Layer 13 of a small transformer language model trained on English Wikipedia (21 layers, counted from 0, width 64).
A neuron's activation on a vector x is GELU(weights . x + bias), where the dot is the dot product.

Input weights of the MLP neurons that the questions are about. A number n stands for n times 0.0079.
n0 (bias -0.303): 24 -41 10 44 23 7 24 -21 -29 -11 0 22 3 -12 45 -2 -23 88 39 15 6 55 -55 18 -26 -24 5 -39 -39 20 67 -40 22 -19 -32 -21 11 24 -28 2 -10 13 -39 -13 23 0 20 -21 36 30 -32 12 -46 -4 -61 -7 -36 -7 2 -29 -4 7 42 0
n14 (bias -0.310): -36 -36 -9 13 19 1 -24 40 -4 -8 -31 -5 8 -22 -24 -11 -11 0 -4 6 -3 18 36 -2 3 12 18 21 -1 -5 22 -8 17 -26 38 -3 46 34 -17 2 29 -52 -19 23 -4 52 -74 2 4 -46 -28 8 28 5 2 6 30 -49 -22 52 -5 -49 3 32
n26 (bias -0.426): 31 -22 55 -40 -23 -17 0 3 -28 -15 -6 2 9 1 -7 13 -14 -5 25 -16 20 19 -42 9 9 -24 21 -16 6 -10 -76 7 24 38 -8 2 -22 18 24 52 -27 2 5 -42 -22 28 22 -13 21 -2 -1 0 19 14 9 -70 -42 -20 40 31 33 -27 41 -24
n34 (bias -0.187): -21 7 17 30 21 -18 -4 0 3 -30 -10 -21 -7 -12 -13 28 33 -12 20 12 -1 49 25 31 14 7 -19 -3 -27 -42 -37 8 27 23 10 4 -36 -20 -5 29 17 -44 -5 29 -53 -33 25 -25 -36 20 -1 41 23 -41 6 -24 -70 62 -6 31 -7 -26 -12 -27
n39 (bias -0.476): 24 71 12 -13 -30 23 -15 -1 10 7 11 15 30 5 -42 -26 24 -51 25 5 -7 13 5 9 8 -47 51 -4 -80 16 6 63 -8 12 15 -10 27 -5 -13 -25 3 -19 27 -25 -33 20 8 -59 2 -39 -52 -48 -2 26 -13 33 18 8 -2 20 -11 -4 -14 19
n56 (bias -0.385): 37 7 34 -6 -23 -36 24 -3 13 -54 43 43 0 -24 -24 1 9 17 7 28 -8 -10 -13 5 52 15 13 -63 38 4 0 0 34 2 25 -13 47 -42 -59 -10 -12 39 -23 -49 65 -10 37 -35 8 -11 -19 7 -11 -70 10 24 -11 -24 7 7 14 -19 -31 -23
n67 (bias -0.305): 3 -9 23 -20 -47 -25 6 4 7 -25 -11 36 26 66 47 17 12 -41 3 31 -2 -3 -6 -16 -22 -70 37 8 36 34 -1 -3 33 -28 18 -26 7 -9 3 16 5 20 -3 6 46 -44 -32 -20 33 15 -33 -51 8 -8 11 -11 13 -5 -14 6 -19 -1 34 -38
n74 (bias -0.284): 1 -24 9 -24 -13 6 19 -12 10 -11 -14 11 24 22 1 12 26 16 5 -11 28 14 34 -22 2 15 -17 -20 -6 14 14 17 6 -38 10 -28 37 -35 7 -38 -4 -16 35 23 -19 8 21 -17 35 1 -33 10 -17 -20 21 35 -1 -6 7 -9 -40 5 1 32
n83 (bias -0.253): -11 -20 23 -63 -41 -7 -11 -48 34 -50 -34 48 11 -7 12 17 17 17 41 -29 -16 50 -13 6 -27 22 11 24 -18 26 15 45 -15 -12 7 -16 -7 9 -43 -23 3 -22 -38 1 -3 12 16 6 51 30 23 39 -17 3 53 -19 2 -4 25 3 -28 23 -1 28
n90 (bias -0.276): 8 10 -5 -36 30 -19 8 -26 -16 -69 23 -39 -16 -26 46 46 -11 9 -12 18 -13 -28 -15 10 -27 30 -28 82 -32 -10 -20 -6 6 30 20 -11 11 -18 5 -15 -17 -38 -32 35 18 41 -9 -8 -3 -1 -33 18 -15 23 14 4 -6 -42 -34 11 -7 -15 34 81
n96 (bias -0.199): -17 -19 15 56 -13 -4 -24 28 25 -11 1 -18 67 -37 3 -25 14 -10 5 2 -10 3 -28 42 -4 -4 -2 -12 30 32 8 -17 -19 18 -27 -14 21 10 20 12 -2 25 -35 -20 -46 24 41 2 13 7 4 -6 -22 18 -7 1 0 -4 -23 -20 -24 26 -23 -21
n122 (bias -0.303): 10 -15 8 -14 2 48 -1 35 20 37 -23 11 -8 -17 -19 -21 2 30 -15 -3 -46 6 -20 2 20 28 -11 1 -19 7 37 -12 -3 35 61 33 25 -23 19 -4 1 -6 18 -24 -2 43 -19 -12 27 8 -43 10 -23 -41 -22 -1 0 -30 -21 -16 -25 -16 24 14
n133 (bias -0.407): -42 -28 -3 37 16 11 -35 40 -9 -13 14 94 -46 -53 -7 4 29 -5 36 -3 2 37 14 1 -49 -27 6 24 -24 15 -41 46 22 -35 63 -40 -21 9 -19 -6 -6 -21 13 -19 -6 -1 -39 -1 0 -50 -1 50 2 3 -48 14 -24 -7 7 -17 -19 -29 -34 -36
n134 (bias -0.170): -31 -2 35 23 14 6 1 -54 -12 13 33 16 70 15 12 -16 -47 -25 -62 -3 16 -13 -15 -12 22 -33 -17 -7 18 -27 -4 -16 -9 13 -12 -21 -1 -4 5 -2 -63 19 35 25 -41 39 36 -13 36 27 39 18 32 -15 10 -9 46 4 37 23 -54 -33 5 17
n135 (bias -0.222): 9 -64 -58 -18 -6 6 -24 25 4 -25 -23 -7 5 5 34 23 -7 38 19 -14 34 10 6 42 51 -13 -21 18 7 29 59 -3 14 12 5 -41 0 -20 -62 50 -5 -38 -1 -17 -42 -39 15 -19 -1 -35 10 14 -25 10 -21 45 27 -11 13 -36 -19 0 8 9
n151 (bias -0.334): -43 -5 22 -2 32 46 17 -2 66 3 -2 -18 -7 26 11 45 -64 8 19 -4 26 -30 8 -12 -2 -5 33 -5 -41 32 40 -16 10 -1 22 -1 14 10 24 4 -28 -29 18 -14 -20 -26 5 -13 -25 -11 11 0 0 -46 -34 -22 -39 -7 -8 27 -6 -14 -31 25
n155 (bias -0.226): 86 -8 -7 -11 -14 25 -12 6 -20 -11 -13 -2 26 9 -41 37 18 -54 -33 -17 -4 54 -5 12 6 -9 10 19 8 16 56 -10 25 -29 -9 -3 11 -24 -28 -29 15 7 50 10 4 35 33 -20 -34 -62 -32 -1 31 12 -13 31 -38 -6 43 -10 -52 0 -10 6
n161 (bias -0.346): 49 7 -29 -16 35 8 -12 -11 -22 -21 62 18 13 15 11 1 -39 0 14 9 6 -13 -23 -14 -65 0 -44 -4 63 -2 7 23 11 -19 -24 -30 0 47 -25 -24 29 -16 47 19 2 -36 -3 31 -9 4 22 15 6 11 -7 -54 3 -11 -17 9 35 22 5 -76
n162 (bias -0.075): -6 -2 -12 28 15 35 -63 22 -13 8 29 14 0 7 -1 5 -11 -10 -39 47 20 1 -28 -2 -31 38 -9 7 10 13 10 17 29 -8 16 19 -10 1 -26 -34 -22 9 6 -5 -25 -1 14 7 29 -5 -38 37 -3 -26 17 22 -12 -32 0 46 -43 40 15 12
n177 (bias -0.208): -44 -11 63 -15 -21 -56 -16 -53 -46 -12 30 50 30 4 -34 -45 30 0 22 -12 6 19 7 5 11 -9 18 19 -17 61 50 -2 -17 8 -3 31 -3 -42 35 41 -17 -27 7 -5 21 -23 -40 -35 43 10 -24 -1 -21 -12 6 -8 -53 -37 -10 27 -2 -25 -23 -3
n184 (bias -0.372): 13 39 48 -37 -21 -27 -25 14 8 -18 23 13 14 0 -9 40 -28 11 36 -13 11 -24 6 27 -1 -3 -6 -52 49 16 -33 12 -18 17 -8 -34 27 -67 -8 -49 -14 12 10 2 -12 -25 69 35 4 34 28 15 -34 -18 13 2 -26 -32 -8 -2 -15 14 15 18
n188 (bias -0.291): -29 11 19 0 66 -1 11 22 1 -15 -23 -29 32 -17 26 14 -4 -31 -1 38 -81 10 -9 -10 -24 32 -3 46 -11 -6 -32 -47 -37 0 40 -21 14 9 14 6 31 -4 26 43 -36 21 29 -7 5 30 8 -36 22 -70 61 -6 15 17 -61 -22 -22 13 -16 34
n190 (bias -0.370): 37 2 1 28 -17 -26 -19 11 8 -29 -14 -1 5 -3 -62 2 -16 -58 4 -40 38 -3 -33 -61 -40 9 10 -32 16 15 -5 -13 -7 44 8 32 45 -4 -40 37 -4 46 7 -38 -21 44 -55 -58 48 16 12 4 47 -48 12 18 -9 -32 15 17 -22 49 -41 -9
n205 (bias -0.337): -23 7 32 6 14 5 17 -24 -22 53 -29 -26 7 -6 -3 -22 -21 -48 59 -2 15 26 25 -18 22 -46 16 -7 20 15 23 26 20 11 35 -38 29 -12 -72 64 -22 -2 -11 -40 2 4 -34 19 26 -9 -44 -3 -6 20 4 31 -7 -23 11 -45 23 1 4 -20
n206 (bias -0.309): 0 6 29 48 0 48 17 22 22 -34 -18 -15 13 -4 21 -6 18 -3 -33 5 7 -9 11 -12 10 -11 -35 -3 -8 -10 21 -1 16 -15 29 -15 -19 10 12 -15 22 -16 -18 44 14 -9 -50 -22 16 1 7 10 -20 -18 -34 41 -17 -27 -9 7 -4 17 -2 -6
n209 (bias -0.250): -12 -30 -2 3 14 10 2 -38 37 -7 8 23 44 -29 5 -8 -27 39 6 8 -18 -10 -41 21 -7 -14 -1 -35 5 20 -5 -39 68 20 -10 -32 -21 43 -38 -21 -8 50 23 -1 8 6 27 24 21 -17 -19 8 3 -12 -22 -67 25 -4 -2 52 2 47 20 -14
n212 (bias -0.428): -1 39 -29 17 -2 32 76 -28 -29 -1 -43 -18 43 -20 -35 2 -31 -21 11 -50 23 -54 10 18 -24 -3 1 -8 -64 -7 -62 25 10 46 22 5 26 -22 -6 -7 27 29 -34 8 63 36 17 25 -11 18 14 -27 -2 -18 36 -5 2 -1 -7 34 -15 -29 -1 5
n219 (bias -0.316): -28 47 -23 2 18 57 9 17 -42 10 -20 26 13 13 -9 15 33 -6 19 -28 -56 35 -47 -4 -53 0 -8 -41 -23 -3 -10 17 -17 5 -8 -25 -7 17 -49 36 3 12 -17 -57 29 -15 15 11 43 30 -35 35 -5 -13 -29 41 -16 -23 -23 52 2 23 -55 -8
n226 (bias -0.301): -30 33 13 6 4 19 36 59 24 9 -30 53 44 -1 40 16 0 13 5 -32 -43 -21 -36 -1 -41 61 17 5 9 -21 -82 -41 -85 -10 2 16 -29 -52 -43 -7 -44 -22 27 13 -34 -14 30 -8 10 -15 -4 -14 15 -2 4 14 44 -5 6 0 18 -45 5 5
n230 (bias -0.274): 14 29 27 35 -4 2 20 11 -1 -16 21 -42 -10 5 23 -24 17 -53 41 -42 -8 -3 11 2 -33 2 -10 56 37 -25 -32 -32 20 -19 -4 25 15 36 -9 -3 -15 24 -4 67 35 -3 33 -43 8 -69 -27 -38 52 -14 -15 47 -28 -11 -12 6 21 -41 -55 49
n237 (bias -0.283): 11 28 -47 13 29 -22 14 -23 -56 24 -41 -28 74 -87 24 -12 -57 -5 42 -7 41 13 35 10 -30 -3 6 0 20 0 25 -9 4 -23 19 -7 31 -22 -6 6 -4 -25 -58 9 8 -45 -19 -1 -43 10 -10 -10 40 22 3 24 -14 -11 28 -17 -8 12 -10 37
n253 (bias -0.257): -28 -12 11 39 -51 0 -4 17 -38 -43 -35 21 25 27 -3 9 -53 37 -29 16 -51 0 -28 6 -1 37 -42 1 25 -53 1 -6 38 16 54 -21 75 -43 41 31 -20 9 -19 -7 19 -2 -11 -40 9 -12 -8 -5 -17 -8 -31 2 23 -2 -3 16 8 11 4 46

Each question shows a token from some text and the vector x that enters the MLP there. A number n stands for n times 0.077.

"and": 8 30 -50 3 2 1 18 -19 15 5 -14 0 -56 -23 2 11 13 22 -5 26 18 31 27 3 -9 3 -8 -15 6 -17 12 -9 -6 8 -13 30 -20 -43 23 13 8 35 -1 -19 -8 8 -24 36 -25 2 3 -7 -5 11 13 12 34 -19 -4 -13 -61 3 2 3
The two highest activations, in order: n237, n122

" to": -4 -11 -21 -7 -5 8 9 -22 1 20 38 -5 -38 29 -5 -39 4 19 7 -17 -9 14 13 11 13 30 -10 -7 -7 -26 19 9 -25 15 -13 2 -35 -12 48 22 7 50 -16 -24 3 -15 10 -1 -16 11 -12 -23 -23 -28 2 2 25 -4 -25 31 -14 22 -27 -1
The neuron with the highest activation: n219

" |": 3 25 2 -11 -3 -15 4 -5 3 -2 32 -13 -22 13 16 -18 23 -1 4 26 0 10 41 3 10 19 4 -34 -3 -38 5 9 -20 -2 -30 10 -26 -1 -4 41 36 30 13 -10 -20 19 -16 -5 -18 -26 -33 -34 -20 6 -10 2 6 -6 -2 -31 -8 24 5 7
The two highest activations, in order: n39, n205

"1": 10 8 21 -13 -12 21 -11 1 -10 -10 13 -16 -15 3 2 -9 21 0 -27 20 11 24 11 11 5 32 -22 -6 29 -71 0 -33 -19 -11 -37 -3 -25 5 34 12 31 32 20 -41 26 25 -20 13 -13 5 4 -3 -13 19 5 -11 27 -11 -41 -4 -12 7 -18 32
Which three neurons fire most, strongest first? n253, n188, n90

"ö": 29 -9 -13 -18 20 -19 -5 -23 -21 32 -22 1 -56 -15 18 11 -4 29 -10 43 35 23 62 -2 5 -2 -8 -30 23 26 -2 -25 -10 11 -15 20 -12 3 24 1 22 5 -12 -18 4 -15 -3 31 -21 -4 26 -20 -22 -10 17 -7 28 -17 -12 -17 -39 2 -1 10
Which neuron fires most, and how strongly? n237, at about 3.2

"a": 23 7 -2 34 -16 20 9 -11 13 21 0 15 -75 -13 5 -23 -3 12 -16 57 5 -6 12 -15 27 6 1 -12 1 -14 -15 -20 -2 -14 5 24 -37 -3 25 20 27 18 -12 -4 7 2 8 -11 -33 -16 -15 -9 -20 6 11 -8 26 5 14 6 -46 24 -27 -9
Which neuron fires most, and how strongly? n162, at about 1.4

" Kh": 11 3 -10 -2 -6 -1 20 -16 -15 20 -32 8 -43 -27 7 -19 -11 11 15 21 41 -19 42 2 11 7 4 -6 -8 -35 27 -45 9 -17 -18 15 -18 23 35 5 21 27 -28 -10 -9 11 16 12 12 -18 0 -17 -28 6 27 28 9 8 -24 -21 -24 28 -6 16
The two highest activations, in order: n237, n0

"ally": 19 15 -55 0 25 8 -6 -27 -4 9 1 19 -64 5 -7 -8 6 31 -22 57 28 7 20 1 2 0 -3 -11 -2 0 -7 3 -21 1 2 26 -28 -37 16 13 18 22 -4 -18 28 3 -38 30 -10 -27 16 15 -32 16 -7 5 0 -33 10 1 -31 5 1 -5
The two highest activations, in order: n133, n162

" Albert": 1 8 -27 -1 -22 13 -6 -17 13 7 -17 30 -40 -13 -2 1 12 1 0 43 4 0 51 -5 6 7 -19 -13 7 3 -3 -10 -22 -9 -20 10 -41 29 29 34 46 1 -20 11 -33 -17 -19 -7 13 -20 1 -15 -28 37 12 -11 7 -15 -4 27 -19 1 -3 11
Which neuron fires most, and how strongly? n14, at about 2.1

"9": -17 35 -27 3 -18 18 42 -7 -16 3 1 15 -43 -9 -3 38 4 8 -3 28 20 -9 25 -20 14 0 -27 -29 22 -2 -3 -5 -40 1 -11 3 -19 17 -11 24 -4 47 9 1 14 31 -22 14 -28 -15 26 -42 -36 12 22 -9 -16 -18 -32 -8 4 7 2 14
The neuron with the highest activation: n212

" theatre": 12 -21 -17 -1 11 14 8 -28 -5 17 -1 23 -63 -7 -26 -19 22 -12 2 20 -22 -3 43 -11 -8 28 -3 -7 15 -27 2 12 7 -13 6 -4 -30 12 16 37 24 20 -6 -15 -25 4 12 9 1 -10 13 -10 -34 31 -2 -13 -30 -4 -13 3 -19 -6 11 28
The neuron with the highest activation: n133

" S": 27 -1 -33 -7 4 -8 2 -15 -4 3 14 -6 -65 13 17 -21 -8 0 12 26 12 -12 13 21 5 16 -2 -8 7 -2 -1 -46 -19 -29 -21 14 -22 27 -2 6 29 39 -12 14 12 -8 11 7 8 -26 26 24 -30 3 12 13 14 20 -9 -13 -21 26 -32 -8
Which neuron fires most, and how strongly? n161, at about 2.3

" by": 12 -7 -35 -15 -22 4 -24 -21 -2 22 11 -3 -48 12 -1 -3 48 10 -28 -24 12 16 33 16 -9 13 -13 8 -13 -26 -6 -13 -8 -3 -18 1 -37 12 14 46 16 5 -6 -24 31 -8 8 2 7 10 5 -13 -10 2 -4 8 22 -14 -22 16 0 -10 -13 27
The two highest activations, in order: n219, n135

" M": 18 11 -13 -17 -16 -6 11 -26 3 15 13 -2 -52 -17 24 -14 14 0 21 49 -15 -9 2 10 -2 25 -17 -3 -12 -6 1 -50 9 -8 -26 23 -16 9 12 12 10 46 14 -20 -32 -12 5 18 24 -27 22 -5 -42 13 8 4 35 4 -10 3 -18 11 -7 14
The neuron with the highest activation: n209

" H": 0 10 -19 2 3 10 6 -42 -11 17 -2 1 -60 -28 20 -12 20 15 18 44 25 -12 -10 11 22 26 3 -16 1 20 16 -48 12 -14 -39 20 -13 22 22 10 18 6 -15 -11 -11 -8 -11 0 3 -23 8 3 -33 12 31 18 23 -17 -2 -5 -18 16 -20 4
Which three neurons fire most, strongest first? n0, n135, n162

" D": 16 -12 -1 -3 -18 -4 10 -16 4 18 -30 -11 -49 7 11 -12 -14 30 -11 4 -10 -19 1 0 15 43 10 -32 22 -2 -15 -43 -34 -6 -35 20 -6 3 23 22 12 28 19 -4 -13 6 -12 10 4 1 23 -19 -13 30 11 18 21 -16 -11 25 -24 16 -13 12
The neuron with the highest activation: n226

"\n": -16 10 -8 -21 1 12 8 -18 -4 20 -1 -23 -37 3 22 3 22 28 -35 -15 6 -7 33 16 17 15 -16 -9 -9 -2 18 -14 -46 3 -6 10 12 25 -12 19 25 73 21 11 -9 8 -19 22 -25 2 -35 -29 -10 2 15 -26 -4 13 -13 -1 -15 -19 1 8
The neuron with the highest activation: n122

"all": -22 14 -16 18 1 -18 -24 -7 38 4 -5 25 -61 -10 2 -2 2 16 -10 35 26 -18 0 -11 8 14 11 0 21 22 7 -9 4 -21 -52 4 -26 -21 34 3 37 13 -22 -8 14 11 -23 51 -10 -15 0 -12 -16 12 8 -14 19 53 -11 -14 -23 26 -13 -5
The two highest activations, in order: n96, n209

"L": -3 1 -21 -13 3 28 -4 -35 17 25 -6 -3 -80 -28 -8 -5 1 19 -13 8 19 -19 13 -11 26 5 -3 -23 -5 -17 4 -8 -2 -29 -51 10 10 -2 27 3 29 8 -13 7 25 3 0 3 17 -19 29 -8 -6 23 36 21 9 16 9 16 -43 16 -13 18
The two highest activations, in order: n74, n212

" Am": 11 19 -21 -28 -10 2 7 -25 0 -2 -8 -4 -53 -6 -23 0 31 -6 6 54 8 14 15 -7 1 8 -10 3 -21 -26 30 -42 1 -11 -9 22 -19 27 35 29 16 46 -27 -25 -16 -10 16 31 2 -11 12 -3 -8 -11 11 9 36 -12 -15 -8 -19 10 -6 0
The neuron with the highest activation: n188

"5": -4 34 -19 9 -12 27 14 4 -6 13 2 24 -49 4 16 -3 16 -20 -14 9 44 -29 26 -5 13 9 -15 -30 18 -5 16 -2 -25 -18 -14 3 -21 -7 13 21 8 47 13 -7 17 16 -22 17 -29 -25 24 -56 -28 13 37 -21 -9 -22 -30 3 -12 1 -10 13
Which neuron fires most, and how strongly? n212, at about 2.5

" his": 27 21 4 -1 -8 -11 -4 -18 -8 7 17 4 -31 3 2 -23 -10 3 -21 28 4 8 21 6 2 32 -16 9 -11 -35 2 -9 0 -10 -18 7 -24 -12 13 51 8 33 -8 -19 -1 -18 7 -8 -21 6 5 -22 -11 17 -5 -7 -6 -14 -8 -15 10 -17 -13 44
The neuron with the highest activation: n253

" Di": 18 27 -23 -9 -13 26 -11 -21 3 9 -24 12 -54 -13 2 -11 45 10 3 46 28 -23 -33 11 7 6 22 5 0 -13 -15 -25 8 -24 -11 14 -16 13 18 11 38 -9 -37 -3 -22 4 4 24 19 -26 -27 -30 -31 27 24 2 26 4 -12 -5 -1 10 -18 25
The neuron with the highest activation: n39

"2": -12 15 15 10 -26 30 3 -4 -1 27 18 23 -46 1 17 -10 47 -1 -11 43 33 -5 31 -7 -1 -5 -18 -41 20 -18 -8 -6 -6 -32 -11 0 -30 -13 8 -19 19 38 -29 -37 28 10 -2 4 -30 -4 16 0 -18 20 6 6 0 16 -18 18 -36 4 -8 24
The neuron with the highest activation: n56

" of": 0 20 -19 10 -34 14 -11 -13 -7 11 29 3 -42 3 2 -8 -3 3 -7 -33 1 -4 50 8 -2 19 6 1 -10 -12 -16 3 -17 4 7 34 -34 -16 28 45 17 31 -5 -19 -20 -2 -12 12 -34 19 13 -25 -3 -4 -5 -4 11 -16 -23 5 -14 -6 -14 25
The neuron with the highest activation: n212

"8": -20 1 -28 17 -8 19 -20 -11 15 11 11 2 -27 -12 27 10 57 -10 -37 74 37 -2 38 5 -3 14 -13 -7 21 -49 -4 -12 0 3 -38 -15 -21 -19 32 -5 19 37 3 -21 -5 -1 14 -2 10 -12 -1 -6 -49 25 11 9 13 9 -16 -13 -25 -7 -10 26
The neuron with the highest activation: n162

"ia": 14 -6 5 2 -13 33 5 -5 24 43 4 28 -63 -14 17 -8 17 13 -22 37 24 -5 42 12 6 -10 -7 -14 -10 -34 2 -5 -10 -21 -1 -2 -30 6 29 19 30 3 -16 20 6 -13 2 2 -41 -19 12 -18 -45 -1 30 -13 4 8 -36 6 -22 6 -28 -5
The neuron with the highest activation: n206

" a": 19 -3 -5 -2 6 -11 14 -15 -23 9 -10 -18 -52 2 17 -2 -8 1 -14 8 25 -35 14 -9 6 21 8 1 3 -24 -14 -1 -4 -1 -11 19 -19 -12 -5 47 -6 37 -7 -11 -16 -21 -7 5 -5 5 -2 -8 -20 23 3 -9 17 8 5 26 -10 -5 -10 40
Which three neurons fire most, strongest first? n90, n212, n26

"k": 1 29 4 31 0 14 11 -16 4 6 -21 11 -60 -10 -11 -5 23 24 -23 29 19 -8 28 3 -1 12 -1 -25 -2 12 -4 -13 -12 -12 -47 20 -11 4 37 14 21 0 -4 -15 -16 -21 1 -8 -12 -35 28 -9 -7 9 43 -4 2 42 -17 -32 -20 43 -18 -3
The neuron with the highest activation: n34

"ol": -1 13 -3 -6 -3 28 14 -36 53 1 -16 15 -57 -4 16 -2 -4 17 -23 32 40 -12 10 -4 45 -11 -14 -40 -20 9 15 -15 -17 -5 -22 3 -19 2 12 24 11 12 1 -26 -18 8 22 15 -22 -18 -3 -26 -20 11 2 14 21 15 -29 -4 -18 21 -3 8
The neuron with the highest activation: n151

"th": -6 -4 -2 9 -34 17 48 -24 0 11 -10 24 -33 13 11 0 25 -26 -9 31 -4 -20 14 -13 1 14 -15 -7 8 -1 -1 -31 -3 -26 -16 -4 -46 12 10 14 13 39 -4 -17 17 25 -21 20 -24 29 2 -16 -28 29 -3 -33 0 5 -6 -1 -10 -6 20 46
The neuron with the highest activation: n67

" ": 13 17 10 14 -10 23 23 -15 5 18 -11 -20 -25 14 -14 -6 6 -18 3 13 16 -15 22 -1 34 30 -17 8 19 -49 -3 -18 -25 -14 -29 15 -28 -1 6 27 4 38 22 -33 22 21 -42 23 -21 -5 -16 -32 -10 3 27 -3 -9 -18 -25 4 11 15 -20 10
The neuron with the highest activation: n230

" two": 12 -21 -6 21 -15 6 -19 -16 -18 18 13 8 -67 10 2 -9 16 -8 -15 -1 9 -1 50 -17 4 45 -6 -27 23 -20 -29 -24 -9 -19 -2 7 -17 -16 -6 31 26 36 -6 -14 17 13 13 -10 -33 17 1 -16 -18 4 9 10 7 -6 29 -5 -13 -15 -9 35
Which three neurons fire most, strongest first? n56, n230, n190

" GF": -5 -1 -17 -22 -21 12 8 7 35 41 -15 0 -41 -5 34 0 4 24 -3 -12 -2 18 21 -5 23 25 7 -42 25 -29 -7 -37 6 -10 -39 6 -8 -22 18 14 -16 29 17 -3 -19 12 30 7 1 -12 3 -32 -25 -19 19 -11 -13 2 12 13 -13 14 10 -16
Which three neurons fire most, strongest first? n226, n184, n209

"3": 14 -7 -17 -6 -16 3 27 -17 2 23 30 2 3 -2 16 4 10 -22 -42 20 10 10 25 13 30 32 -20 -46 25 -31 -16 -18 -12 -23 -24 14 -34 8 28 11 11 28 10 -20 -8 15 -7 14 -10 12 1 -25 -17 16 6 -40 22 24 20 -10 -49 -7 -6 28
The neuron with the highest activation: n134

" GD": -7 -6 -19 -24 -24 13 30 -6 11 21 -12 10 -35 -11 29 -5 5 9 -38 -5 9 9 -12 -10 6 10 13 -36 30 -35 -15 -30 -11 -9 3 19 -10 -21 2 12 10 53 0 22 -4 32 -11 29 25 -12 4 -40 -47 10 20 4 -13 10 38 12 3 -4 -7 -8
The neuron with the highest activation: n226

"o": 0 5 -20 18 4 23 -2 -15 34 10 19 13 -54 0 -9 -17 18 18 -15 53 43 -22 11 18 19 2 0 -5 -13 5 0 -5 -14 -22 3 11 -48 -12 22 24 15 16 -20 15 -8 -8 12 5 -21 -29 -8 -23 -54 22 24 -12 7 -2 -7 -20 -18 26 -25 -10
Which three neurons fire most, strongest first? n162, n135, n206

" before": -5 18 -49 -12 -25 -5 -12 -11 -24 27 19 13 -29 9 -18 -1 42 4 -18 -19 20 3 29 11 -6 16 -8 0 -1 -20 11 -7 -11 -2 -20 -1 -23 -7 15 54 9 29 -12 -8 16 -4 -11 6 -8 16 0 -7 -8 10 -6 0 18 -11 5 3 -13 -12 -15 -1
Which neuron fires most, and how strongly? n219, at about 2.8

"it": 4 12 -10 17 -10 12 11 -15 22 -9 -17 10 -48 -2 4 -14 8 5 -60 36 23 -10 12 -8 10 -5 -1 -14 -14 26 14 -10 -21 -25 -36 13 -11 5 46 24 32 34 -15 -9 -6 7 7 3 -55 -27 19 -6 -17 28 28 22 18 -2 -11 -24 -13 23 -2 5
Which neuron fires most, and how strongly? n96, at about 1.4

"M": -3 26 -21 -21 11 28 26 -26 37 30 5 11 -62 -26 7 -5 9 10 -3 32 13 -28 22 7 17 -15 -2 -34 -9 -32 0 -1 -5 -4 -19 20 -4 3 -8 -4 26 43 -23 13 7 14 5 6 -13 -4 25 6 -24 15 1 -12 -9 8 -22 -4 -56 10 -14 26
Which neuron fires most, and how strongly? n212, at about 3.1